Layer 2 of a small transformer language model trained on English Wikipedia (9 layers, counted from 0, width 128).
Take only the direct path to the model's output, skipping the later layers: a vector added to the residual stream pushes a token's score in proportion to its dot product with that token's output vector.

Output vectors of the tokens that the questions are about. A number n stands for (n - 500) times 0.0032.
"cl": 458,379,457,488,611,349,476,572,510,432,499,441,435,312,600,338,702,407,319,549,634,400,294,546,572,378,677,624,451,577,445,516,524,267,609,315,507,550,599,468,654,571,516,452,409,640,472,445,736,320,547,535,496,662,370,523,558,414,519,448,401,528,400,458,536,444,620,639,477,566,583,544,567,657,243,553,535,500,521,555,556,584,572,375,421,412,492,559,540,560,548,538,649,489,551,394,633,437,231,487,572,285,620,620,456,583,489,490,611,594,466,520,450,586,492,475,484,525,454,424,415,353,485,607,488,533,441,548
"e": 743,429,451,662,550,610,470,489,488,633,553,359,421,574,646,485,427,384,498,453,423,555,371,511,524,656,340,595,699,407,469,428,344,519,561,516,409,521,628,545,505,667,317,447,471,442,568,518,382,351,380,639,506,599,380,538,697,631,440,421,509,438,586,557,336,681,393,484,356,432,589,557,579,450,459,468,605,447,459,490,502,412,524,345,395,409,774,515,360,514,492,401,651,541,579,500,635,361,504,657,403,731,358,575,339,548,581,438,369,399,375,590,306,542,711,449,531,381,408,573,482,521,629,691,469,379,549,477
" Area": 360,295,645,475,644,465,667,402,466,529,389,294,374,489,455,552,532,377,517,458,514,256,392,607,524,532,527,536,449,443,667,478,516,387,447,505,562,707,642,474,626,622,478,599,610,646,533,485,461,303,621,448,545,566,511,479,697,665,360,550,359,481,486,383,455,433,773,442,190,375,553,502,556,606,382,568,556,474,505,401,523,612,417,567,796,486,642,397,346,490,554,486,626,446,405,358,536,711,269,430,483,657,284,433,413,367,430,570,617,496,683,452,417,548,670,435,647,420,567,329,414,480,483,526,597,460,691,499
"ater": 590,399,429,536,503,383,486,143,704,474,714,664,498,482,217,581,639,301,194,598,455,480,441,615,525,553,457,482,393,583,431,340,559,428,413,369,584,524,586,507,640,272,589,341,558,419,325,390,505,412,563,351,448,766,561,508,607,508,477,512,442,453,389,587,529,389,665,395,366,521,557,700,590,439,615,692,417,470,481,697,420,644,619,593,689,497,565,348,481,645,514,546,529,250,514,591,565,496,349,563,268,339,335,620,536,523,344,539,633,309,713,492,614,651,637,556,621,574,454,309,395,544,375,561,569,588,568,508
"rance": 421,230,514,233,507,500,537,482,476,366,382,471,347,565,445,550,703,631,460,525,498,424,375,677,740,595,543,668,589,429,694,505,594,423,377,557,348,599,768,497,597,493,387,784,467,627,526,287,763,582,510,592,552,606,359,516,417,523,316,228,402,448,303,372,580,601,589,306,343,424,609,612,511,751,684,582,731,587,495,525,434,548,452,397,397,398,595,422,531,608,654,401,393,320,620,344,740,516,227,516,358,604,294,252,463,421,272,630,400,442,598,575,456,593,520,389,515,452,691,372,366,577,388,582,727,528,706,485
"I": 391,455,349,565,610,448,385,502,391,564,434,479,591,567,354,554,528,532,527,576,545,523,399,399,586,556,484,572,680,486,405,557,560,555,389,617,492,489,562,481,559,516,537,550,542,574,596,627,427,347,571,602,524,608,478,442,585,435,506,564,466,409,476,522,412,482,454,481,509,466,631,373,649,525,526,383,529,453,583,531,416,552,507,441,560,548,566,370,519,418,613,451,340,386,500,487,571,400,326,601,414,444,437,512,380,443,607,563,420,571,466,488,506,582,422,464,460,492,547,474,433,557,453,424,559,567,643,511
" respect": 509,511,552,484,421,419,591,438,509,548,303,516,262,378,437,530,502,544,431,503,588,301,439,508,543,401,754,346,587,666,694,588,415,491,512,414,429,385,715,292,493,388,454,573,625,648,621,506,430,317,540,599,499,769,516,456,632,495,379,487,416,487,536,509,590,426,442,606,353,116,463,423,435,676,481,731,630,541,623,504,490,537,511,525,513,552,558,369,542,545,616,233,628,408,385,612,579,435,464,558,479,437,401,434,449,422,410,554,628,515,577,306,454,584,521,244,414,670,564,597,434,427,588,594,622,515,766,460
"ults": 475,382,563,574,636,409,723,467,524,604,439,390,445,489,467,459,552,668,514,434,427,375,382,557,605,385,738,497,557,371,689,496,445,431,377,308,545,679,385,284,613,546,342,591,638,600,587,415,476,505,551,535,543,673,483,462,479,527,282,563,335,560,624,643,731,506,550,626,308,277,814,467,445,541,442,574,523,283,595,665,387,600,352,572,584,506,695,414,425,467,634,489,540,321,426,634,620,512,169,586,281,350,297,578,303,251,537,591,599,306,378,439,320,517,723,411,528,476,674,458,343,482,555,655,715,418,684,531
"int": 416,491,517,547,541,401,342,356,428,428,477,405,483,493,428,484,593,576,315,539,544,527,461,618,530,567,319,344,507,658,473,317,403,453,562,457,541,486,628,406,521,430,482,508,522,485,555,466,390,406,509,605,489,628,488,551,521,526,565,359,465,591,462,565,631,503,564,581,452,530,751,594,534,460,555,432,523,414,491,549,447,470,507,364,641,677,480,631,507,481,504,470,642,374,582,607,597,501,345,699,448,594,433,291,612,436,333,467,643,462,515,535,477,519,448,384,334,659,502,699,378,420,645,605,522,498,521,377
" status": 373,514,587,583,729,459,464,577,387,572,458,463,415,447,350,440,631,595,343,505,563,311,315,697,667,569,635,432,566,481,607,487,543,480,561,378,517,593,443,443,604,504,183,379,625,437,645,332,581,479,509,507,629,745,484,520,516,397,318,397,388,449,415,578,494,558,526,443,442,307,680,352,511,725,512,517,562,408,532,564,406,705,527,466,523,533,535,343,230,525,539,510,511,420,432,527,638,620,347,417,447,473,383,524,614,490,374,575,588,586,670,461,497,770,438,434,481,357,527,572,434,449,346,444,588,627,647,516
"ond": 503,349,635,490,537,432,559,505,442,490,583,525,510,521,481,479,541,513,510,638,553,510,305,493,525,571,639,435,382,453,391,347,626,451,504,474,431,463,465,403,670,368,439,513,650,559,620,500,571,667,483,347,545,646,532,657,473,340,320,403,398,580,384,464,487,326,564,598,379,408,554,627,500,452,473,580,551,359,436,470,543,703,401,445,707,615,469,508,332,581,703,425,640,590,506,668,510,478,228,556,334,529,550,529,703,356,411,534,644,395,576,640,558,614,460,342,316,435,415,426,416,367,487,720,706,605,378,387
"aled": 394,419,690,602,677,349,596,539,478,279,377,479,450,418,542,603,674,588,535,620,562,368,176,523,813,349,387,472,476,437,559,329,587,538,296,347,546,550,691,292,654,297,356,431,578,657,439,265,439,437,447,505,555,837,431,543,727,454,574,517,521,553,319,534,521,586,731,554,431,416,603,484,499,533,537,750,511,452,571,477,470,510,300,570,450,600,494,368,469,464,527,554,488,466,673,560,753,629,243,496,398,466,220,470,356,467,443,310,509,489,633,562,482,664,567,490,496,436,501,544,380,307,565,473,662,576,617,501
"ner": 633,489,418,449,469,461,381,486,366,476,516,543,309,293,613,409,632,452,478,661,323,348,342,732,672,521,671,633,613,521,498,570,429,497,591,506,276,446,548,427,570,410,371,537,379,712,510,379,402,243,601,527,577,746,342,512,537,667,412,419,479,463,458,621,589,479,670,502,421,488,576,588,516,670,375,597,489,449,566,584,600,517,552,431,370,536,426,519,432,560,501,578,557,245,675,770,645,428,258,370,318,614,304,513,619,402,513,658,585,618,514,468,435,593,431,391,608,605,574,356,443,342,412,644,511,501,530,392
"ollowing": 509,262,792,280,512,296,586,501,635,457,495,201,511,469,431,642,424,582,318,773,344,411,286,543,526,447,680,506,668,520,647,523,418,500,422,544,352,645,699,426,482,462,277,588,446,650,598,427,496,439,546,622,591,713,428,588,598,466,381,442,479,423,379,503,804,327,618,559,355,274,635,596,770,737,632,713,495,298,557,623,431,482,657,676,454,399,643,361,406,432,536,608,620,295,426,423,667,577,256,596,390,562,432,449,366,385,369,592,587,147,430,429,481,633,328,502,468,435,567,516,315,402,545,377,702,458,819,565
"ump": 534,518,595,437,460,516,589,570,501,551,515,452,423,598,481,421,436,409,512,578,643,488,407,689,666,542,650,588,396,598,601,471,462,406,302,414,401,466,491,539,528,496,489,425,445,561,460,338,421,327,407,473,610,682,481,545,695,469,574,483,503,537,492,583,567,394,611,484,470,330,617,380,475,379,329,560,559,507,483,456,533,619,563,513,642,543,602,585,402,501,500,509,509,353,545,677,621,542,276,516,415,427,411,506,507,577,409,433,535,458,446,420,307,429,577,436,316,512,654,518,339,451,588,534,556,523,707,518
"rated": 497,154,674,425,458,387,536,484,464,472,463,345,429,672,531,664,462,601,142,502,436,309,420,599,639,450,483,707,659,480,488,638,585,520,386,332,417,324,871,511,615,383,294,597,694,654,572,213,705,473,418,527,542,657,410,450,523,290,337,455,544,494,295,403,485,472,588,336,453,400,703,351,567,715,396,527,593,452,672,465,681,583,438,490,528,620,456,540,323,593,547,497,622,595,393,496,843,525,170,575,527,531,377,336,506,258,317,456,566,270,638,687,538,610,433,456,573,431,624,513,399,403,403,595,611,648,797,642
" Apps": 429,424,596,438,634,439,553,341,405,594,645,471,333,455,518,555,437,442,332,526,468,258,479,552,603,392,700,394,501,572,673,432,605,425,269,672,353,637,431,261,650,405,74,522,700,568,498,269,725,566,484,460,460,581,500,478,637,269,577,477,424,597,556,609,873,450,769,379,438,373,504,314,616,531,601,603,440,487,734,515,579,647,618,188,715,660,821,422,423,516,625,464,544,399,448,578,617,618,85,658,582,558,244,577,494,434,301,554,732,554,582,417,549,429,298,251,219,590,666,503,357,296,484,381,686,524,641,511
" Feb": 413,552,506,425,597,405,800,438,507,463,494,534,563,573,432,391,428,538,354,650,443,219,498,568,628,610,645,485,346,557,508,357,512,373,463,482,454,659,473,422,548,400,268,458,552,574,618,317,512,491,600,494,436,539,414,524,615,406,565,515,313,614,379,456,683,410,422,510,423,411,612,398,588,629,586,571,540,573,500,614,543,617,619,715,444,534,468,529,494,488,597,286,458,411,672,491,527,611,24,417,352,486,519,367,459,419,453,658,601,476,550,372,390,403,577,362,547,451,615,523,417,372,547,637,635,638,793,589
"uch": 528,509,578,322,321,404,525,402,502,501,470,596,501,575,424,476,597,473,312,540,547,487,346,422,626,611,444,491,629,501,417,502,501,518,505,524,492,582,569,224,543,391,424,581,460,539,719,482,530,553,664,633,513,622,472,555,474,589,433,497,544,530,452,716,720,410,507,583,284,471,606,295,518,649,341,603,415,529,447,491,486,574,357,499,489,631,511,361,506,525,528,571,531,329,484,423,684,536,262,503,409,560,584,614,414,450,311,491,630,350,559,482,582,590,342,371,591,420,424,278,407,556,506,689,588,591,629,510
"ance": 480,490,653,630,629,537,585,413,488,562,570,412,411,669,610,578,775,534,406,455,545,431,266,731,566,494,485,416,447,591,661,395,486,556,413,529,511,549,649,426,529,541,302,722,474,500,281,332,539,576,678,581,544,678,349,421,317,609,547,226,542,516,251,620,357,464,513,411,469,434,561,582,504,478,484,569,388,426,709,591,275,549,534,457,692,654,737,668,415,523,488,567,467,400,601,477,550,590,246,546,386,648,176,337,343,561,318,711,417,344,456,608,555,541,397,652,425,397,557,481,421,448,481,445,556,536,340,378

Each question shows what one neuron of this layer's MLP adds at an activation of 1. A number n stands for (n - 500) times 0.002.

n490: 419,546,611,409,498,582,546,415,448,459,549,543,576,535,579,502,486,486,483,365,493,402,380,383,514,553,558,567,501,477,544,635,513,483,607,423,463,507,564,472,508,637,580,543,546,566,491,513,448,542,530,390,483,491,487,469,377,475,581,444,549,602,631,542,475,497,461,475,447,446,488,586,475,519,687,565,587,476,563,420,472,520,372,522,542,408,577,443,519,484,546,526,581,384,446,435,471,478,450,457,623,531,499,539,432,489,525,504,497,599,475,566,357,478,389,373,463,474,392,500,483,525,566,476,515,399,538,567
Pushed up most: " Area"

n183: 532,606,422,391,528,458,533,499,421,537,521,505,483,444,529,523,486,536,477,428,513,533,614,460,537,552,507,501,533,469,598,467,425,399,529,526,416,492,535,527,545,480,475,478,495,496,456,462,470,463,434,480,530,479,549,477,471,487,475,396,550,423,523,464,470,466,433,506,552,537,497,565,445,596,476,465,452,516,484,556,479,404,503,512,596,538,549,503,536,490,646,473,478,575,504,555,552,471,583,456,667,485,548,487,483,490,473,550,457,416,434,598,490,516,518,579,444,390,548,472,479,447,494,492,488,541,525,466
Pushed down most: "aled"

n0: 425,486,534,474,603,550,447,467,454,517,504,602,501,509,462,450,557,487,579,466,425,424,519,536,491,452,502,543,441,527,510,547,498,515,534,438,527,508,447,501,506,505,542,475,535,536,550,477,457,482,542,558,480,505,433,516,570,555,447,525,476,473,519,475,555,570,463,525,454,508,483,419,533,468,587,438,515,553,450,461,441,520,523,563,509,450,508,483,507,543,474,462,537,455,465,542,527,579,435,487,598,618,507,507,438,471,458,506,517,458,490,486,526,473,546,523,519,488,559,517,470,509,525,468,512,519,505,458
Pushed down most: "ond"

n226: 474,418,511,511,458,394,454,486,511,610,572,488,470,416,515,497,552,552,496,502,503,510,549,525,430,437,528,444,585,507,463,422,517,378,487,430,528,464,565,473,574,411,447,501,507,476,503,580,488,556,489,550,517,510,514,501,547,513,445,467,398,500,435,518,523,534,527,505,452,426,470,406,624,449,516,466,422,463,507,516,541,505,407,528,432,472,504,495,554,504,469,456,534,555,476,477,489,491,467,510,582,499,479,582,446,508,510,548,494,535,560,563,494,649,493,456,460,532,472,537,508,551,461,471,494,496,532,449
Pushed down most: "ump"

n65: 529,488,444,546,452,565,426,436,486,492,481,557,513,499,560,479,418,475,497,507,498,512,522,483,424,538,493,563,523,507,454,535,523,537,515,449,508,502,537,497,509,554,504,583,522,505,546,483,471,490,445,480,758,495,580,390,512,445,572,534,510,473,493,445,433,553,549,498,538,500,505,459,490,460,523,539,526,465,484,496,495,474,498,528,516,469,477,532,532,530,410,492,473,509,523,528,473,512,573,425,453,491,527,487,520,518,472,435,555,484,512,523,540,488,449,538,483,479,454,521,420,470,446,446,449,478,499,507
Pushed down most: "ults"

n40: 445,469,493,457,576,475,457,451,508,516,522,520,465,472,529,373,485,480,478,445,526,490,467,544,474,565,613,537,485,484,394,453,429,585,509,562,571,491,494,511,568,527,451,576,528,474,595,442,496,370,448,547,609,468,552,472,480,483,469,575,484,546,543,483,455,528,529,430,541,582,521,408,473,450,503,591,528,528,518,503,477,470,569,616,572,543,493,472,435,458,461,488,481,445,466,482,541,497,446,397,469,500,468,417,541,484,558,450,551,369,489,535,508,539,493,521,421,478,445,506,584,495,512,467,448,491,505,453
Which three tokens does it push up most, strongest first? " status", " Area", "rated"

n274: 428,566,490,618,436,445,557,469,509,521,507,527,473,476,412,560,416,478,401,469,498,571,598,549,629,512,736,421,558,609,443,523,496,468,484,516,504,438,458,603,473,416,523,473,524,480,555,470,494,475,503,335,490,636,500,515,390,541,526,485,545,440,516,454,492,475,579,556,526,512,464,486,510,502,535,525,482,604,598,365,552,480,493,538,447,492,459,575,668,555,496,427,504,514,463,464,421,386,513,399,558,614,356,495,435,491,392,433,501,515,471,543,475,408,520,484,319,530,465,500,488,538,464,540,587,534,533,419
Which three tokens does it push up most, strongest first? " respect", " Apps", "ump"

n199: 475,497,561,436,479,471,515,483,469,465,466,518,494,580,515,548,520,539,545,445,526,472,563,433,611,491,375,420,421,515,472,546,486,474,457,446,515,553,445,589,530,504,524,463,530,544,533,422,436,465,561,479,579,449,495,517,578,479,556,470,537,590,519,484,504,554,485,516,479,528,444,523,530,582,481,543,514,483,495,563,360,502,492,459,441,521,464,534,407,463,515,398,602,619,470,546,540,487,436,505,530,499,506,522,474,468,543,501,482,495,641,383,494,512,487,516,463,489,543,472,465,492,467,434,550,448,544,466
Pushed down most: "ner"

n314: 484,447,479,546,508,429,499,461,478,479,508,580,489,484,518,463,503,555,397,488,489,445,516,536,565,439,606,431,498,447,516,464,414,468,516,514,542,423,531,557,521,567,510,453,594,543,542,534,435,526,482,530,495,598,606,530,474,475,588,551,440,379,527,516,447,564,520,575,593,422,557,607,499,552,418,511,554,626,495,485,442,565,525,471,486,517,414,473,639,472,432,459,468,527,526,427,425,553,428,511,535,506,429,513,458,570,499,453,480,595,480,521,485,462,467,457,484,476,454,571,486,528,406,479,524,482,544,410
Pushed up most: " respect"

n324: 492,535,397,482,528,436,438,435,509,440,553,467,452,614,471,404,462,527,521,508,424,537,434,559,492,515,606,498,411,477,423,564,461,441,445,564,546,535,535,464,506,436,503,612,627,546,556,500,458,549,519,504,507,450,464,514,546,470,467,535,445,520,446,505,480,502,554,534,484,477,464,435,502,490,494,547,469,585,413,478,472,477,626,559,445,552,465,521,523,663,504,480,567,430,478,571,549,474,469,410,423,463,431,474,495,520,475,500,515,559,490,495,513,402,587,518,566,527,574,531,546,420,506,523,464,482,407,514
Which three tokens does it push up most, strongest first? " Feb", "ner", "ater"

n288: 524,466,507,481,449,604,569,476,615,519,462,585,467,439,436,371,496,470,473,501,516,497,632,536,495,543,645,468,464,554,578,456,543,562,493,454,583,477,664,543,446,411,521,429,496,462,533,495,597,517,457,502,502,494,618,442,485,541,492,340,402,478,512,641,452,528,559,525,485,422,581,485,632,528,411,527,387,551,531,538,521,408,504,454,518,511,614,442,466,493,410,668,562,531,549,371,477,426,581,513,428,439,459,585,478,386,500,467,433,480,370,487,470,572,520,518,483,463,574,611,471,478,639,521,431,495,523,521
Pushed down most: "ond"

n246: 417,470,475,429,516,390,537,623,504,628,482,517,372,475,563,449,544,589,570,655,528,583,445,378,567,552,504,469,585,555,419,591,577,624,509,478,475,477,452,434,464,463,666,402,555,567,333,621,539,376,489,336,434,568,341,603,655,553,546,543,464,374,558,582,535,504,492,428,509,447,456,552,519,389,480,416,410,531,531,525,490,331,577,440,608,476,436,482,515,547,682,567,445,552,527,359,429,387,543,651,597,622,550,289,412,584,554,516,454,561,437,516,516,453,592,553,587,573,505,554,407,542,482,506,606,475,420,307
Pushed up most: "I"

n452: 514,462,488,433,497,460,552,408,533,520,397,409,460,599,585,532,506,483,500,401,461,501,468,566,623,562,632,581,476,499,481,390,525,474,391,505,575,363,492,466,544,496,563,592,577,521,594,387,444,461,438,521,577,557,605,424,509,474,466,380,492,465,645,471,515,413,492,431,462,625,486,580,489,626,519,575,611,501,473,617,385,552,533,525,520,516,488,462,548,474,478,472,545,346,521,501,569,380,476,421,488,510,535,443,524,556,583,486,477,386,556,480,555,489,495,453,441,478,519,545,535,466,572,509,404,418,422,516
Pushed up most: "rance"

n175: 502,443,449,549,495,460,569,479,423,524,387,554,619,522,528,501,458,509,438,437,579,513,523,537,507,409,501,531,494,521,459,595,444,577,621,554,523,485,443,464,514,571,591,468,502,540,405,488,471,569,516,399,521,449,515,469,421,415,466,515,398,534,492,469,463,438,496,556,480,544,494,432,475,607,470,504,450,542,401,463,599,532,469,541,438,479,556,418,566,516,602,595,617,506,478,542,450,457,425,533,449,564,519,506,432,501,512,552,497,524,555,392,411,536,531,490,403,497,562,458,503,489,581,613,596,473,508,634
Pushed up most: "ults"

n337: 549,625,488,617,504,566,538,471,570,555,472,564,523,464,468,444,471,572,464,474,379,451,573,507,425,549,426,528,459,523,550,420,524,389,557,572,572,571,556,610,441,445,511,528,515,411,460,510,524,459,394,523,501,447,584,470,421,516,540,480,497,514,564,377,439,504,435,548,530,594,409,481,498,446,409,417,504,542,459,518,535,487,559,555,428,620,528,601,484,486,510,513,468,551,524,490,507,596,500,492,552,571,493,483,358,433,531,451,497,597,442,515,549,410,536,567,509,559,423,514,455,507,552,521,473,466,525,402
Pushed down most: "ollowing"

n262: 478,545,510,558,472,534,445,421,507,509,494,426,465,530,459,501,573,536,580,504,479,518,448,501,426,445,531,521,536,523,508,569,516,533,475,454,519,493,424,506,481,471,437,564,531,558,524,488,538,511,456,568,507,499,536,454,461,502,475,520,525,486,437,504,465,519,491,427,457,530,463,472,539,484,535,539,535,537,500,544,495,512,449,519,417,519,537,537,543,481,494,468,522,549,482,492,510,460,482,484,552,502,444,524,443,450,474,456,515,527,582,396,484,545,508,512,454,526,448,499,481,504,509,464,514,466,487,454
Pushed up most: " respect"

n352: 403,545,530,542,534,602,511,450,418,428,600,557,551,565,382,621,489,535,494,604,514,577,532,427,590,463,514,442,556,525,504,517,453,449,416,499,428,534,526,430,540,494,539,467,509,503,467,495,558,527,459,493,493,393,489,513,507,434,472,527,522,499,560,429,425,458,442,519,479,433,526,450,492,411,490,505,588,541,514,402,490,552,454,484,439,492,436,463,610,541,486,592,519,533,561,485,509,436,525,437,485,477,535,444,529,454,528,535,397,509,499,482,466,595,492,496,529,436,467,515,513,465,528,529,511,521,525,493
Pushed down most: "ner"

n428: 570,506,527,409,583,432,484,559,564,432,485,598,380,438,487,471,518,518,506,498,559,494,427,599,424,519,462,530,490,459,637,529,399,544,529,430,573,280,421,431,549,533,542,531,470,445,511,490,483,500,473,490,486,532,537,498,326,450,445,461,547,526,470,536,537,521,507,476,556,554,611,461,427,531,490,478,498,554,601,497,555,556,502,558,524,461,448,334,580,393,487,587,445,497,506,503,540,487,419,479,472,457,565,436,504,508,502,435,545,555,538,532,481,572,496,517,553,511,395,667,456,481,478,465,504,470,452,587
Pushed up most: " status"

n343: 556,469,541,583,482,543,508,484,544,564,516,502,431,403,525,455,447,593,506,391,482,451,671,473,438,526,470,532,512,580,427,548,420,581,416,484,541,508,596,533,516,547,532,482,603,546,488,554,498,461,491,523,510,570,547,485,435,551,455,560,413,413,599,380,529,516,541,568,464,553,495,402,423,517,521,470,504,589,329,486,533,449,475,534,400,516,432,643,539,486,665,511,507,539,450,411,410,359,486,479,415,551,522,521,450,548,549,569,522,537,451,494,498,461,524,402,487,560,573,449,507,471,500,530,499,421,577,423
Which two tokens does it push up most, strongest first? " respect", "e"

n344: 547,404,370,621,436,501,504,493,472,541,544,464,482,466,547,507,380,612,546,549,489,515,508,462,512,472,413,483,453,562,496,514,571,510,504,565,542,596,423,498,465,477,406,486,361,510,509,443,544,502,575,392,502,419,421,490,513,475,502,557,543,454,395,522,469,574,582,570,404,552,375,532,527,542,519,539,493,431,433,519,583,526,568,509,374,465,614,510,485,515,554,561,551,579,509,572,488,448,547,466,545,427,466,398,447,517,556,501,445,530,424,450,516,510,561,543,549,679,501,463,487,512,558,552,460,430,575,392
Pushed down most: " status"

n243: 552,502,584,485,472,556,466,561,501,449,543,519,500,517,409,508,535,471,537,475,471,541,469,493,538,489,520,472,475,627,498,495,481,441,554,492,510,540,492,540,513,512,479,475,497,470,414,454,543,450,540,500,505,391,478,511,577,509,545,565,579,570,474,488,525,523,468,451,432,569,420,421,425,450,479,508,561,513,533,501,529,540,510,562,542,458,499,473,512,486,442,571,600,490,509,499,477,472,445,464,510,518,505,498,427,503,488,484,499,565,445,482,516,492,452,456,517,485,533,479,443,567,534,557,527,447,579,433
Pushed up most: "ump"

n55: 498,481,410,478,451,397,469,462,452,499,543,523,465,486,472,545,467,539,583,508,431,521,641,522,561,530,567,484,483,582,480,497,466,481,499,418,459,537,484,539,484,515,603,527,367,539,532,460,427,402,523,492,472,481,438,474,489,475,439,551,515,467,518,629,486,502,494,404,566,504,506,572,465,516,452,484,556,540,536,452,450,535,509,571,535,468,500,542,526,368,532,466,494,471,504,619,503,513,521,474,525,490,484,540,555,444,465,465,514,539,538,498,554,568,560,513,518,465,485,438,492,552,521,480,453,462,497,570
Which three tokens does it push up most, strongest first? "ner", "ater", "ump"

n8: 486,461,479,474,570,436,485,545,445,556,554,466,479,480,577,499,494,546,484,513,522,459,462,497,528,601,599,542,587,542,504,476,474,512,428,481,519,546,493,439,485,530,452,552,516,566,507,446,517,531,493,493,674,507,427,421,553,485,393,589,498,512,534,503,483,458,500,415,542,537,496,439,477,494,444,525,549,540,529,583,498,482,551,478,558,464,420,465,523,556,382,526,379,454,499,566,547,509,355,543,519,475,444,412,516,474,462,554,587,490,463,567,482,461,463,520,484,497,497,464,348,531,492,508,508,450,451,528
Pushed down most: "e"

n435: 479,577,458,566,497,603,498,472,375,493,455,427,564,511,525,477,452,521,464,517,487,562,443,593,538,512,504,426,512,487,539,550,457,618,388,475,452,571,514,438,436,361,433,476,502,522,609,561,417,552,506,501,498,541,434,446,625,501,578,522,415,407,414,519,547,491,541,658,406,427,501,546,486,509,495,556,397,541,569,461,503,424,516,398,579,376,489,507,534,542,532,436,537,610,524,444,474,416,516,517,563,468,496,480,542,454,517,495,528,555,620,434,515,427,536,455,514,500,495,504,473,522,496,514,431,441,478,593
Pushed up most: " respect"

n97: 527,493,486,525,551,435,494,388,527,471,498,518,464,562,338,428,525,464,504,382,491,578,368,489,543,413,468,490,520,537,366,467,522,561,410,535,497,561,550,663,503,395,494,551,518,534,414,466,428,430,418,537,485,535,488,487,566,536,484,529,504,378,548,437,458,550,455,502,555,569,525,460,521,445,572,457,585,491,530,554,487,584,574,449,521,439,452,528,583,592,539,496,416,508,614,401,484,494,648,461,559,553,528,446,503,439,456,627,465,488,539,527,533,498,583,413,474,531,448,432,467,546,468,467,576,482,521,396
Pushed down most: "ults"

n224: 549,431,533,644,354,536,565,438,438,420,461,443,585,582,421,424,459,303,514,473,434,428,496,372,399,431,549,525,459,573,546,567,407,540,612,429,449,414,643,454,534,466,537,506,573,542,495,546,422,580,528,424,487,369,538,467,586,483,568,593,411,424,483,476,534,502,521,473,367,365,598,504,380,521,587,462,526,598,450,479,522,575,484,516,512,550,553,553,680,556,500,629,483,424,443,483,605,494,389,662,560,545,483,458,438,434,644,495,572,411,467,396,480,672,557,552,512,679,477,537,392,434,431,607,439,453,519,439
Pushed down most: " status"

n256: 554,485,485,399,461,474,523,471,490,587,497,341,509,518,564,517,447,470,401,423,457,513,455,498,502,507,560,589,433,505,546,415,551,522,499,535,557,501,554,531,514,517,509,551,543,492,532,470,466,480,587,460,497,439,513,485,458,543,457,521,550,518,605,588,411,495,420,522,516,517,367,578,486,603,425,508,442,468,416,439,487,496,461,538,523,538,388,501,448,498,531,517,550,409,410,523,437,567,533,430,547,448,549,547,471,528,514,500,600,595,465,453,512,568,531,477,573,339,508,488,508,483,582,490,579,428,510,501
Pushed up most: " Area"

n436: 568,504,511,459,459,434,559,570,499,530,602,458,483,497,429,597,488,457,554,602,524,554,417,440,489,492,535,501,549,390,570,518,531,439,597,531,459,431,452,505,454,425,460,453,542,519,482,483,372,544,448,419,504,662,533,436,449,539,366,457,474,365,545,516,507,451,494,535,548,530,549,531,442,617,553,632,507,507,487,407,486,564,512,444,512,567,438,446,542,431,624,567,618,480,514,503,512,434,598,466,376,449,505,436,339,532,495,593,538,538,542,474,533,450,383,545,502,544,456,499,491,549,563,583,484,503,421,498
Pushed down most: " Feb"

n170: 532,472,391,444,457,463,506,550,498,491,481,563,574,521,547,534,469,602,503,590,457,563,423,508,454,561,384,482,471,585,468,435,532,446,644,505,382,329,533,443,541,526,545,470,344,552,417,535,459,426,584,541,507,303,434,505,591,532,612,606,551,524,542,526,489,617,504,577,436,581,516,501,552,467,438,462,463,492,500,545,663,486,394,547,496,573,369,553,451,393,555,554,538,537,414,636,559,570,546,546,417,321,514,450,579,510,374,535,520,598,576,419,504,479,518,441,421,520,430,546,452,538,566,459,533,551,388,381
Pushed up most: "int"

n312: 388,513,476,531,512,472,421,438,502,534,440,525,422,565,460,424,458,463,505,420,394,527,428,523,510,575,590,523,494,582,537,517,562,541,495,432,536,506,543,520,519,589,521,570,494,460,570,401,453,535,484,451,633,528,532,413,527,451,512,403,541,574,473,407,462,418,476,483,592,498,603,575,509,503,497,546,559,575,535,549,417,581,542,515,472,498,481,468,417,513,539,481,469,349,544,546,553,414,451,412,478,515,463,451,514,590,485,497,509,430,517,395,511,550,480,405,544,524,515,429,524,455,583,496,417,467,413,570
Pushed down most: "e"

n455: 576,471,547,489,384,417,452,468,478,537,432,621,482,525,396,552,418,482,634,500,354,590,357,622,373,545,553,451,608,498,568,403,670,435,493,314,509,633,502,429,573,536,554,620,443,336,620,384,403,557,386,520,581,478,384,350,466,453,593,352,500,622,571,650,452,431,652,435,535,635,404,640,465,543,528,666,604,466,521,546,372,546,572,506,292,492,497,325,496,374,406,611,548,454,526,504,566,388,518,418,362,539,552,495,517,449,608,379,417,438,513,521,620,506,540,450,455,603,496,481,623,401,429,545,453,483,485,547
Pushed down most: " Area"

n500: 486,526,609,434,403,611,416,526,586,479,442,416,444,556,488,511,487,510,536,407,445,508,552,486,503,346,643,495,502,547,481,519,434,415,556,513,508,406,502,616,563,582,509,488,435,443,366,616,583,457,538,569,453,533,508,537,480,568,438,539,471,450,510,532,550,477,533,499,460,403,534,531,439,442,517,552,511,497,525,573,507,451,482,523,470,502,552,482,443,474,509,354,493,532,542,529,536,495,355,473,509,534,553,665,516,492,546,490,412,475,622,443,481,505,646,541,452,423,395,496,482,505,625,413,438,489,592,474
Pushed down most: "int"

n281: 464,577,386,470,569,552,523,545,539,517,513,478,529,422,530,459,511,566,621,453,549,558,617,465,498,464,471,438,441,560,406,428,537,522,496,495,540,463,437,457,424,511,565,401,522,644,449,589,573,535,505,523,542,455,406,505,578,455,522,503,544,442,453,514,449,415,438,427,537,601,502,570,484,478,415,449,448,387,455,542,551,439,498,470,514,577,449,536,464,586,449,405,511,558,561,562,550,523,479,518,598,538,496,498,479,413,480,477,474,414,494,530,525,557,500,668,483,467,446,389,527,473,498,493,545,523,545,466
Pushed up most: "ond"

n474: 468,473,458,604,527,451,585,448,447,438,513,384,531,500,442,484,542,640,526,557,454,561,458,489,499,528,478,571,546,443,464,514,502,455,481,526,555,536,460,459,500,498,418,499,443,533,516,644,499,574,452,472,507,457,423,429,523,537,484,548,513,413,519,478,416,517,476,545,520,479,439,494,480,544,533,528,457,518,439,479,414,531,487,509,482,565,513,507,606,507,469,489,486,496,462,537,555,538,505,512,496,510,500,525,465,407,504,458,502,577,503,521,518,543,479,502,455,538,411,491,458,477,476,513,571,474,472,509
Which three tokens does it push up most, strongest first? "I", "aled", "ults"